Layer 10 of a small transformer language model trained on English Wikipedia (14 layers, counted from 0, width 96). Numbers have three digits each and are written without spaces.
A neuron adds its activation times its output weights to the MLP's output. To switch it off is to set its activation to zero at one token and run the rest of the model.
A neuron's activation on a vector x is ReLU(gate . x) times (in . x), where the dot is the dot product.

Input weights of the MLP neurons that the questions are about. A number n stands for (n - 500) times 0.00065.
n11 gate: 315493545448332357592374233518805630381425595426197853491519470329545585333491601480147418574645659719680305392556508666341659793524536672424432598480401553439354610459712666607492499570402682785385557413420459592515628604508539491391583436575541402604557627293469402496649432739749794634
n23 gate: 515322497583287758622515565488314597372574739481254719604502671637401474281466686481700566320305733399715331269345515552348578556434654356606542520441376470479493399897655677657435498432546822478550478610639297634432522736587533704649332675458734326413577695183623326602665629465444526469
n41 gate: 393736437556654243252607545620293612509366527395623864458315399611581730479555574596591389345553480565505246575470343500665709769369707438530574441683547739520230677636731397433631473566431467609634422275584481477643570656396700424576389758665458837595240637559816509368342288399615523410
n54 gate: 440492631231536398586590638424341382574555566710466552561505674609648412257085452411489490536435457516444465457414665323579622526437284617568592431495354700396903462742506513582449603803616389531227475587409654682567419632713466439302544475828533678402671659464524566506709523653506643516
n55 gate: 598654700341491473341591799198379344564511569437512486668345294498441408344357451673594464400538368770570583488634463654395495721437682589100521649560357630766390492375415589254823345503633527499343415372772392399559394569375282400486622646547455429764465389535586427463532466535395447511
n71 gate: 571707737452515544459429667372572582721526492492474564299525704704593656670604610475551436978384613628569531634571553535676287390475614435272517399643305445551621124513476665421449378459524311794411458482388614595552507485456488305739607299526563649565249641600458460351628350737547320351
n84 gate: 508437426471475635515471451635411601327760407429499477568345347496463785432511512737508491475363681426608308524546604551504401415406378653397603674674470364635420800618455648560408591511559548524362464467604337490308571168381278616445530415520658423422462619625459571486430394513372637596
n88 gate: 340628427604255497710512495406574584656528773345539706351519501535475716501263561637486405334468455420354381683628462348649476655485532356407329428704345604481536631773498475413619627610373555545477586299496392591417604897656697706635362722411716903516642743598353615325518500624481358640
n98 gate: 517647532577303461410443543668540453538444465426376510423707490547761487518746449272637266598558488515457466518607459399569588521344532604499597551420676447549535398518284516585422628481483426681425326754513644406547300620579449580691635448593366661454593391490439272361417573522385524369
n109 gate: 501552576492473494610429674426320612695548565570686463410479557347347694449685712712372706704462601257321701285649456462157482399356865565625621520501439606540538328443374683431432300659446246572573633442546448266325593384357588598432480338552580413608644591834362181616479339477522572663
n162 gate: 644590748463546373485452503397429305368477548662561501775533429551689482569646441479482634631335637273627345423635618476715605275659694233464710554505414237683697396460498615355571401623429551237447551370413680510570364378582734464338475498326605328222306534583730524543312498697710357526
n166 gate: 811361554513364372531710482442428556498590656449452413473727446222638687417359808553617724555270355456526614553435501731483431538583734560409601526676680320246510503335581550287420318669453429441551547625541311543420498486316455254518311445659679586392648745574619316530637749688686622483
n190 gate: 710533399470133507670273405287557610751538764494291604513421459445296402335358375438403443278497426740463573594398338426488578453405590601306697484473272685399299507272424526341450652676377621469082455426568577453552760634410473421382405528748460397700528550598390490413648375398483370604
n242 gate: 357761648791593461614855494293516473339455555559525640632434619355501401460094745480363363474571510421584386701422529412571526444520647493234637364704382488396607564570299710709593689387314284571477566599606479395819486594731461586422549523689727203692734496568630572446492464494528814473
n11 in: 604417541466511502340390709469447569543523389345576490389648638503601450390377377558496698690291535643619703581445061438159522533237603541641613471624511432382504679610743408587736450479614463532526279559642378548252335360459348279420837537381499522483330623435715746345464716175683486483
n23 in: 373664565622441553551591477435694436598354410421575399677135712477665703523267584485472462281357560285560420488725502523523455388266622610490300440379484725458450438856385320305273631781574701598716258375269463551373544438544468466344319485687561749285393589273609495239707644598461520475
n41 in: 485299400429682571448443572334721358778569554607409484504468580174494338486257411278682353487585710585607331358685727370644364177494430706719547326252669319233610291660281655562641710358785716541493608505539577367539335509634242384525479487462378558243402716477548439404409515799678266450
n54 in: 529522290715414415662698600420650390440566512546613643660396831592713591715469508467357583443555416438512489779575387460655455373470230519344275724354382563413595646514589677431468377374475320601695601284566450637500389760524743456591494348841544837583626387462541472343365374479397591536
n55 in: 775706558330631518376513596367479496463564731634269422528294476385323360631275264352425222474552725819505117412721482299576635403291440347514614537511515548565434536431470695481537560367676639631480580610381453427713507666775557388377659521595594216688484177570534362794695492494314452511
n71 in: 608609581278496430545231599357376456308665631489625544586560500697629570412715681806312556580710770320531462445287573486572565316393333642360302499494707496452593339500642573432414506636409542376237549523329533706434465745654653524737407267367648523564399492560505529416455434809279510360
n84 in: 671602646452462468563151477434405530551464677471608488441449409406444697503372433436398319691802526528412749606536700557712460589528420572491381505594712554273698604652577492556363533611448569287707357410326575299525637509588505420534701515622530429551524538760649536515624341767444404429
n88 in: 285450344490661567393688582548601500405405626684401251346363674479755504257575458575565528249409169909607338621588728556442443308210430479404169580674452698545634279363638457429413374462386370817517586496566649681739392556641538416598559846543333358424556496442605528175426676493384433501
n98 in: 431384557607395502622405413612507619424542596586560477485586203531709697808311506426346251713740603450575542495584577465393491568472387399463495616484649460502629507622463472507269384557361448612294422488577622384348506556585816343517613445537528478313550519633473466414372431438418508673
n109 in: 628710505432560660440403649209372621413420448657469598198380563270618526484550642511420446483429509545132581607617645415434757468644496552652109746617396646210390373608263515710272597434597325487462151627299623707363282637584507497641171326608772550281475446341491453456470607704474409574
n162 in: 468319372243450614549680365261513420609665468252740438326502643222545430497385516628457620659492527519513470564480419326659527601299578529330254345463424502403654631464352670276721414414399512249381366707219481511615471580514489622430728569381376826450233554472683355452575619402613358429
n166 in: 526228656358535320633257356445610432633618542458540368663522507409430574694543582574456631554871618547649484844508323660610378461510432942518409593493524489381482512709362451394505546444369461680670525471391658674503483550608543664601494725408613434460566278727189387387601674500445590739
n190 in: 622318416542791740309616458393542463599634496544607254710506599583664528787293568377656754565551405611745559544520531584662345368656455496315570670724625273862700360492508588345507303473578478578577422550591658432526596440595412612797613583399634569618386257461616418706757536366859640543
n242 in: 613579654335550781719511578467632508472684642721559184293561489357543287387537415368602543576706742321267546604592622758433570405631445357611760462390191213464686070571480523452437346504522284566411648455520716547480649237497843306389440485390549610420424535270535608518467464612517666311

Output weights of the MLP neurons that the questions are about. A number n stands for (n - 500) times 0.00064.
n11: 652376388487651467451217434369614365703465586429463752338583390684495398423624668413288704527592796450524467690432809491488288341549426606493593354335148749641399404746368436418514286575481648317616572495453549433473399585250686441719293567685548494392401449544538592405410510047323561318
n23: 610667419500190438635407349680644684536534805517619573458403435851510296493468547328659533458463567380457449281316447508305268550667637514470409224744465298506583532628761451645522411551565692550635518639523575624478644940536423581457631905394509482550555450563603320311588291449632466365
n41: 627370574485392450547632557244458460392536601418514367467494532677280511455331554203585334245508689506554483380511227395464624604240404491505555715193390415503648132595574423721109498624569438666299372596488770542381466325324402348444470312606322395288821611372599557353629759429729659559
n54: 508591412557439811620149215638470640469503728378367581473506571470444486678392511618800420470466546556424445309438523662409268241578482445536637394544534202520505522535464624405348569701702590467451408775530845516328582488461281537252431748412687373614408478460309470680365507662465462504
n55: 253251544282541348563635652523502213431251544402504438589410647492567472716541395410440552487460852436605260528524578590406621336436502247422802203490429381549521491395280608412234418434569236511442326513620558630577242510588319272411601648565578726609520463381396406409189548317216623297
n71: 528288539518451446515535329676431745337684491501481612630498501580353465645641410360630673612351401706385449459524195432517449477626422534497411423574553304218547578624515583361802777345620495626287320194542137442604592502603470648387381615373600598564558514407768370279365463537623643636
n84: 636359262409452359542673466639435544475712680559441656569648367705609435548593672620449600584362507525386541434575393413527480550511979467522679499318613561535463463498606307441439424459471651550351621549671545436414303601624681465385219337602437407441292318428551473549348462424406579705
n88: 567578589468477605398709454222419554532624520585890471400664317478553581599268470549275263411388467285283471606404405264595540546510369392610340474704308319581466474665605562493464590465502654257528487599127561607470668712310205579533437213587662587610679749645507189619444662599759683484
n98: 523407447262500364491516553607521434442539521540495476479240597357665322353592440607399553353259419372393410524755442562487394417719159527419412499411487611441514456607450489505585543477523525455615472302274495773723684539562225640726383467646463343440406402556425381657436393462663409534
n109: 564604377418574505209375890507545750468664405671372223338474624412417780505439509521537599388427663550566520419357515549499696436220410296379468359454503609349590709409444341610492682583382299552647398567498336511456711623607746417902453638575581218583666808365423574700451570316565320751
n162: 531639180599458431563424871387331680434573477426464367462561385560473589431651667324538802597438417529465647361480836507340413173457775476419629337662423432502260500692631573346529489627732424680486556756610430553456504592630572477383593602218435390229476310606507537239553425134746679588
n166: 670518428358656695361425432642334633646359393692512583417765589318492717233423661469556407487354369198337623159438776368610242338398354574416378596443510536527567715541421395394452446544504393681491694561434783496334506660577598282600579596586750379496612383286204587634660494549488536519
n190: 699605507641673546515702108208785401224715289551592196707601429405593517646506205455461625271356501360580363588343686296814284616612560470588427541315394405230461528532448508777421484460455415468412611466365553558566300542756550315549584541173611482771198567473414461553715515652579483355
n242: 640786610138571798307430406513503286767400283713677768651095425533669217225460491617338240623379681392375305575625621452524579489437367405472489387599545452392409615299353513524310564417338479725294585576408368429780456190611357295521373672677361629545442643461626230731601679598455615500

Each question names a token from some text and the token that comes next. It shows the vector x that enters the MLP there. A number n stands for (n - 500) times 0.0098.

Then comes g, the gradient of the next token's log-probability with respect to the MLP's output, scaled to length 1. A neuron's effect is roughly proportional to its activation times (output weights . g). A number n stands for (n - 500) times 0.00081.

"he", then "son,"
x: 320367395492488489420461459476457399469520430730560468559450355455476552585499503608309549425560446459555642444664572455415424431525576326394539608468538514498370474438526602534512623314350577547615430460534674343481626378583548459510372335499500502472487683438500528464314464494607359480
g: 579498534417422585439528659419505628518621626664604395572478588652393557443801466588428506227515490518596501674363689715510214507446413854351492240436828722574335434649489637463350635398700393514485422593494358463517407535394405378626392506446401600302639610496612565470586374236510646558
Which neuron, switched off, raises the next token's probability most? n162

" the", then " Order"
x: 475360514507511344300592445464387562647545417453540448545559513481572410540544509449530434438526562545609528543380517520559441423497177518433530588621481392543467665485408466572404600582543622579510540576558547549533592283544528627536262371528463670561453486488364399476415356357472553541
g: 531678565739343398439617540516545548587345350523419571634503475697551690463432551519623416385495586244520706694420605670455719411625671403350330631777436442548534307304510656370463695357746502420275555378257686525460500409358472450217381545567570370696421489469347558603561399412457672486
Which neuron, switched off, lowers the next token's probability most? n84

"light", then "ing"
x: 402520593472438501585389468543501505398398607608473516585717474377610483454574507565523481507538638625443500322563551662553514468608352582437608720553648346438580441484580468552491544454379523399540500550729350712566394455434351499500457385528418476539593516423497543462280575633412501643
g: 656648442785543551680687533555729358505447642696566540547518473410217348310632534254450650534697401667404540317504311529584565794624483381369619596515386566371346414566217448717447278512425571511576425452322396471484431430373682709403411615524400562508330680648437510521560637536452494623
Which neuron, switched off, lowers the next token's probability most? n162

" Sh", then "aw"
x: 512690540419565532432570533489478298408485526519536546535534447445484607435536489599634498502561414693579542395482447599474427589525352417229599495505522550443586584633482355561487367690415612442499439357664469384394514281472423518445371410516364617484588589623507358467452440339504554526
g: 271747424424212401304589624572787527456447446563455649410467443545608465391410526575594611516437586518370406671554391606453576444516508351671409541698858679701354500711539481385532563521732464616500499343380239410560672684401383361546366306378342454555354576592469407714397511471696428394
Which neuron, switched off, raises the next token's probability most? n109

"ined", then " N"
x: 528346425463364488528376543516494537587562364525474495500680581436571413529549505304411442407582558524565592505606389555491520386502355538445433635603611511628403412531438491634439489329441523482488455519407420702509620549632632584583332187611347580563512455499426444621467468588515579474
g: 450519561452519250673479395537406422437322315355379257227255477369480328386578500561404405527596611659503633499342607692391179499638326439388452489539503567579504561606468520231568403579541534504414265771525368436315491549642364467631533497552756600530433498360324373687344591303544641673
Which neuron, switched off, lowers the next token's probability most? n98

"intend", then "ent"
x: 494490414510542533699412508580579631444460590511547618673542425470381503454350525521442482430524501593552714333525553576454708529386477479450605512509582456576438373503570473489514351555352524452607586478449360715535678328598531350416514436530501569514768569496479483480350376538414462424
g: 554654343305321771470525378367647248245490527502390415395480505578395375538503494493488386561435460580429730460541352571493342548340401469679447681606748324261793434423534443508467397693579599591461531493574480718391585545529523554354514659600258251710607592361547620469493346330364287645
Which neuron, switched off, raises the next token's probability most? n109

" in", then "stru"
x: 559428658518357626404595574529517636583483484495529411542600641411484389491574618520504434407558600529446374432431525534532357545369161469538617586589487369575464676582408409521568573478470471373612453502499452716423516524478459487540443361470481619464670532431453418458361456405515415571
g: 622555579462197776623404458390494513550448676470239570820342450666607752629139469457571399209426442347707521486490647582493254465533576366613538457470448547404446553395541602343480531639499438527661556539580505342532491563630416369458653433592703404454731521279571583342469600321367491484
Which neuron, switched off, lowers the next token's probability most? n84

" Char", then "ity"
x: 527471411526338528639604564398386399525426382643391598548688434414411413470329553398496416390551437523560668425488524485387569452383398530475588463490484372400362507537466473594316439487507607627621417393502521617487430601511444357619527403690532278592615584454432414498539389342396550524
g: 681734652441640250459412531548610606591597398583462499518534496252385431511618594637584543405517488425552668528540376816381652493337576618432597646458326528686531407326682564512530513536484265386329442733411566464570468422339572327434296501409540511759700390250215331617585575627492693657
Which neuron, switched off, raises the next token's probability most? n242

"e", then " story"
x: 639582493522499468464472408478487552507523480532528504498694611400688394502444509604644481632510564487463541320632431545637605442494264536502499706492574542528545521428471410563575503486473630372519448492476519674506492502578465633557416285507372596577628640345405476462251491487501515371
g: 314681475509686509452493388401573340347430479355511400640518393489786519766360502403628354808452641379552531450523365634525275417466588651468506558483234430516438418323428550519344627692685376701553399543729383539283571513298373697552624718639549484342611589560374490506580534575490777360
Which neuron, switched off, lowers the next token's probability most? n54

" Pres", then "by"
x: 513438499378541419471415627425500607479467619472521685623585533640381329489342454497400361373600359516425675563464478388438497619412407396583537474609460340343575483571465487523511491446627477534620475459485524739422535541604417439562553422609435458631376471610458484285428419455318542514
g: 479308471621037514378457679572459470531462503504509485554614726518695511607430443753448615459420678625412405556465586340674316354614572619551321460339574524397308615693593568288436644366410577528372355572606464503504903547466610389516560563610704487464489663508406649551700654379542668578
Which neuron, switched off, lowers the next token's probability most? n54

" Grand", then " Cross"
x: 392457535540327426422362589610480645562561405595334440580631491555458508500500411304361505332563475455568647418556391395463528386363366516381502504491595457512506545472436391594427504553586565509574428679591541567531484236540550486432516368580512508532780384585556406484421414451492467383
g: 510538534566196509391682645497432441667400616333386654216727627411484662367424410520555530689366574477648668536294415540536465412385660673417340548692710562582552555624421465479415841722532473440359580492437491481628449489556574570532336553885376697619396324397526441555516417388610443689
Which neuron, switched off, raises the next token's probability most? n98

"ings.", then "\n"
x: 471463690535475465413497597340498387595478630406569592480599576459493467591553596434601524408604717480448510562410342569523453621470135415510541526591427441553606513464357522499499486477349682564380561577501474541485604457431449490600421495583566513388702506545519400412437458486572483558
g: 559501342544606441256395162622422521631519394683551511654457626371443495540521607327701554474443630755485385545526455482629714305616421387616522408586637323263734333548551422475602541354404514781574489445443577436369407391294520388686373409568505333524511264408603751435276449352636453342
Which two neurons, each switched off alone, lower its probability most, in order? n88, n71

" Is", then "ab"
x: 457412454442434421630509522426397504465405586564555522510453440486443448512586656508493408402569439638525618531538499470452434511513462410455471560513429528425487428511343350442463454552505574703641426406344363576499490375493341507511356187634499543568347523655605377391454322458466637658
g: 545510379413722792455540636431581608440603493818233582588409382491452613558619479570504634365445514646305488636511569507519852366533556321693687338448601467629644538452394428724182534528549570621520588322753313461594515438473391343507252605578577619296444520512438250515524543482576473544
Which neuron, switched off, lowers the next token's probability most? n109

" coll", then "ar"
x: 607657503551522340456577497499459524610382515624496423535521480403307650580452584516585379522440554623590696408592486532499542536586536347473605541426536450494547595438436484614423364485627578411676580480482377737542603406519337366422545530403427401634645359599544404537343445364468490448
g: 479518401366532431406554421306672437592291590554584616510531367427283440846463704626594541654697363576546390480349621411524573568502550628663325451480662368684451482668603386577466477524569605412688406558609531668538873316649460398581296525467390385419241540357376768406542341355513667390
Which neuron, switched off, raises the next token's probability most? n55

" others", then " high"
x: 512592509374471525617499543402473590260613488586477469484545662483578529545640570516455682685468618597554494440572407549702516422524411449483569669471510350548635463583446411437549398488520578319345500536341463670604470395570300550616472351356484472481575515603457532469339452499521443487
g: 825527531481799518328541426546452367455651585422498441466625527405495576453618585328640548461682351371586699471550450419315393607555412593421587517631292446749435642612528572660465299660277451557389312531622503784444448756639540585495467462512379476641544453549565555849295499249472446733
Which neuron, switched off, raises the next token's probability most? n71

"\n", then "-"
x: 481513523590473574386537516454500434433438582421557530491383554515448418568538517558705514345557756469394428535331492561460473531435099520586605504565482390584632473526370420545533431544397614453474526558543505453480483404497422435562355431571449463418532465393495412353399371414551542538
g: 600513362467486614513485408638576631591494380741911337595568601474783491577439352472557496693639430530505382333675330395497705563607531514454563604447580253508567565737533273362326491379439576536560206588522749629362527523416475359700455366819431486514639445253506467566451440461541584445
Which neuron, switched off, raises the next token's probability most? n84

"-M", then "ont"
x: 461386379438525392456455394446363482575522464517478536560433506300520589535456501698489551517443363543536612503486626505320664544379338386569573506481603405606513446405459416629541271458476560500555618550530346610449693490465539585524416396343469468591501437608574521382304422301443367412
g: 594243684467851387482299594493441527582464539597353467418600583746349569328466447274569345555452706474650571353559755439443526585645483476767662534442656525667515495571443656481486507420727530616340595488342729658368370401515565536607420335349362436660497653604448642456362399275475322359
Which neuron, switched off, raises the next token's probability most? n41

" cultural", then " pers"
x: 506670475408420564492494383572555495598430446585559422566631614435563548460479609587450538481607530524493623496615361612521741369616350571566479713478503412649558530477342518371491474481434509390614460485494505748561453511555394481530501362484414684477748490492389417428390534462444490426
g: 671581636677436610386352320349356652379569593373312338324531599510389608488529367587288543317487471585673429619373456637581610512602534403614697409418320219446374648387538845263334319315781631413421423582447500405517401538612541556438548557615375705582442496578719506607581505505543701574
Which neuron, switched off, raises the next token's probability most? n166

" of", then " Romania"
x: 480326658540337454463492437501539536584555401546495405463594536471415254360585523375486328363499572635578500495516492501645440506274222499588517629641448443615423602491446489544516465559483575400585460433462395605564563454444562470360327326596516535583495442453479411585403466367510506517
g: 566550629460674584446540551425325544593436568432350642480434576469169358461480446766529495281513387758566504524399428406468570484466578559484479333266699580556652783526435701570459408441631422494333558700554685415399664504376654658526555533337434384445558602492860723446752584500463189575
Which neuron, switched off, lowers the next token's probability most? n190

" in", then " 189"
x: 556463516457471639320562605518553519438450503474506376558472544520503334341518492502551461447535608600442396461506541438512134626349266338585555526623495343606409703567491475522497570492406457451597443554617400663534546474566478440581381445399492596518656534500444407445396438380527519609
g: 457427299588657673483526370428631458469251575600574494376406652423481483734503634349435634315726520498409390285488571495396692500385540433521385329765339511378513559548381581395434529638619663563562793269577550658305563396482529734408638538449304328523525565502407534684402336224385268632
Which neuron, switched off, lowers the next token's probability most? n84

"ated", then " terms"
x: 550544535533323592510621458449501447559419371430486335473657503457639335485491588442529512478654675454614512402472449511465669486478230639561528650485568626637650467556332526388563537446566537479525512689557530655622552508578607580487425390632357546541630431443456513566461410440404447405
g: 656764521420366732405576730437473649534134608624625362674458371577505641610407519527404474403383617729600132301495384542422603480444483417427474635496442567430574509455476360591337432542537456487438764647559581566454637526391461316472494410153704446689427740485323580536460514463587346554
Which neuron, switched off, lowers the next token's probability most? n54

" designed", then " for"
x: 659439476550489359524374501514576596572461392615501497506472483425611451631565637434408540609679509584320375451568404575477531533470366523552521581534629468455568536521467403457552634476552523277429536624345430800483506593510437488635571518588341467498761604563446457571282498471533553467
g: 606357448599910565306591775447192502541439389521432410398446430504610626451579528508414627414443559351529766534528294383417562423449569366660414655422348481419531562629412516447434437535477526574603499260645518595336343727158428390408609444355482405354411533620302558413516276761633520408
Which neuron, switched off, lowers the next token's probability most? n166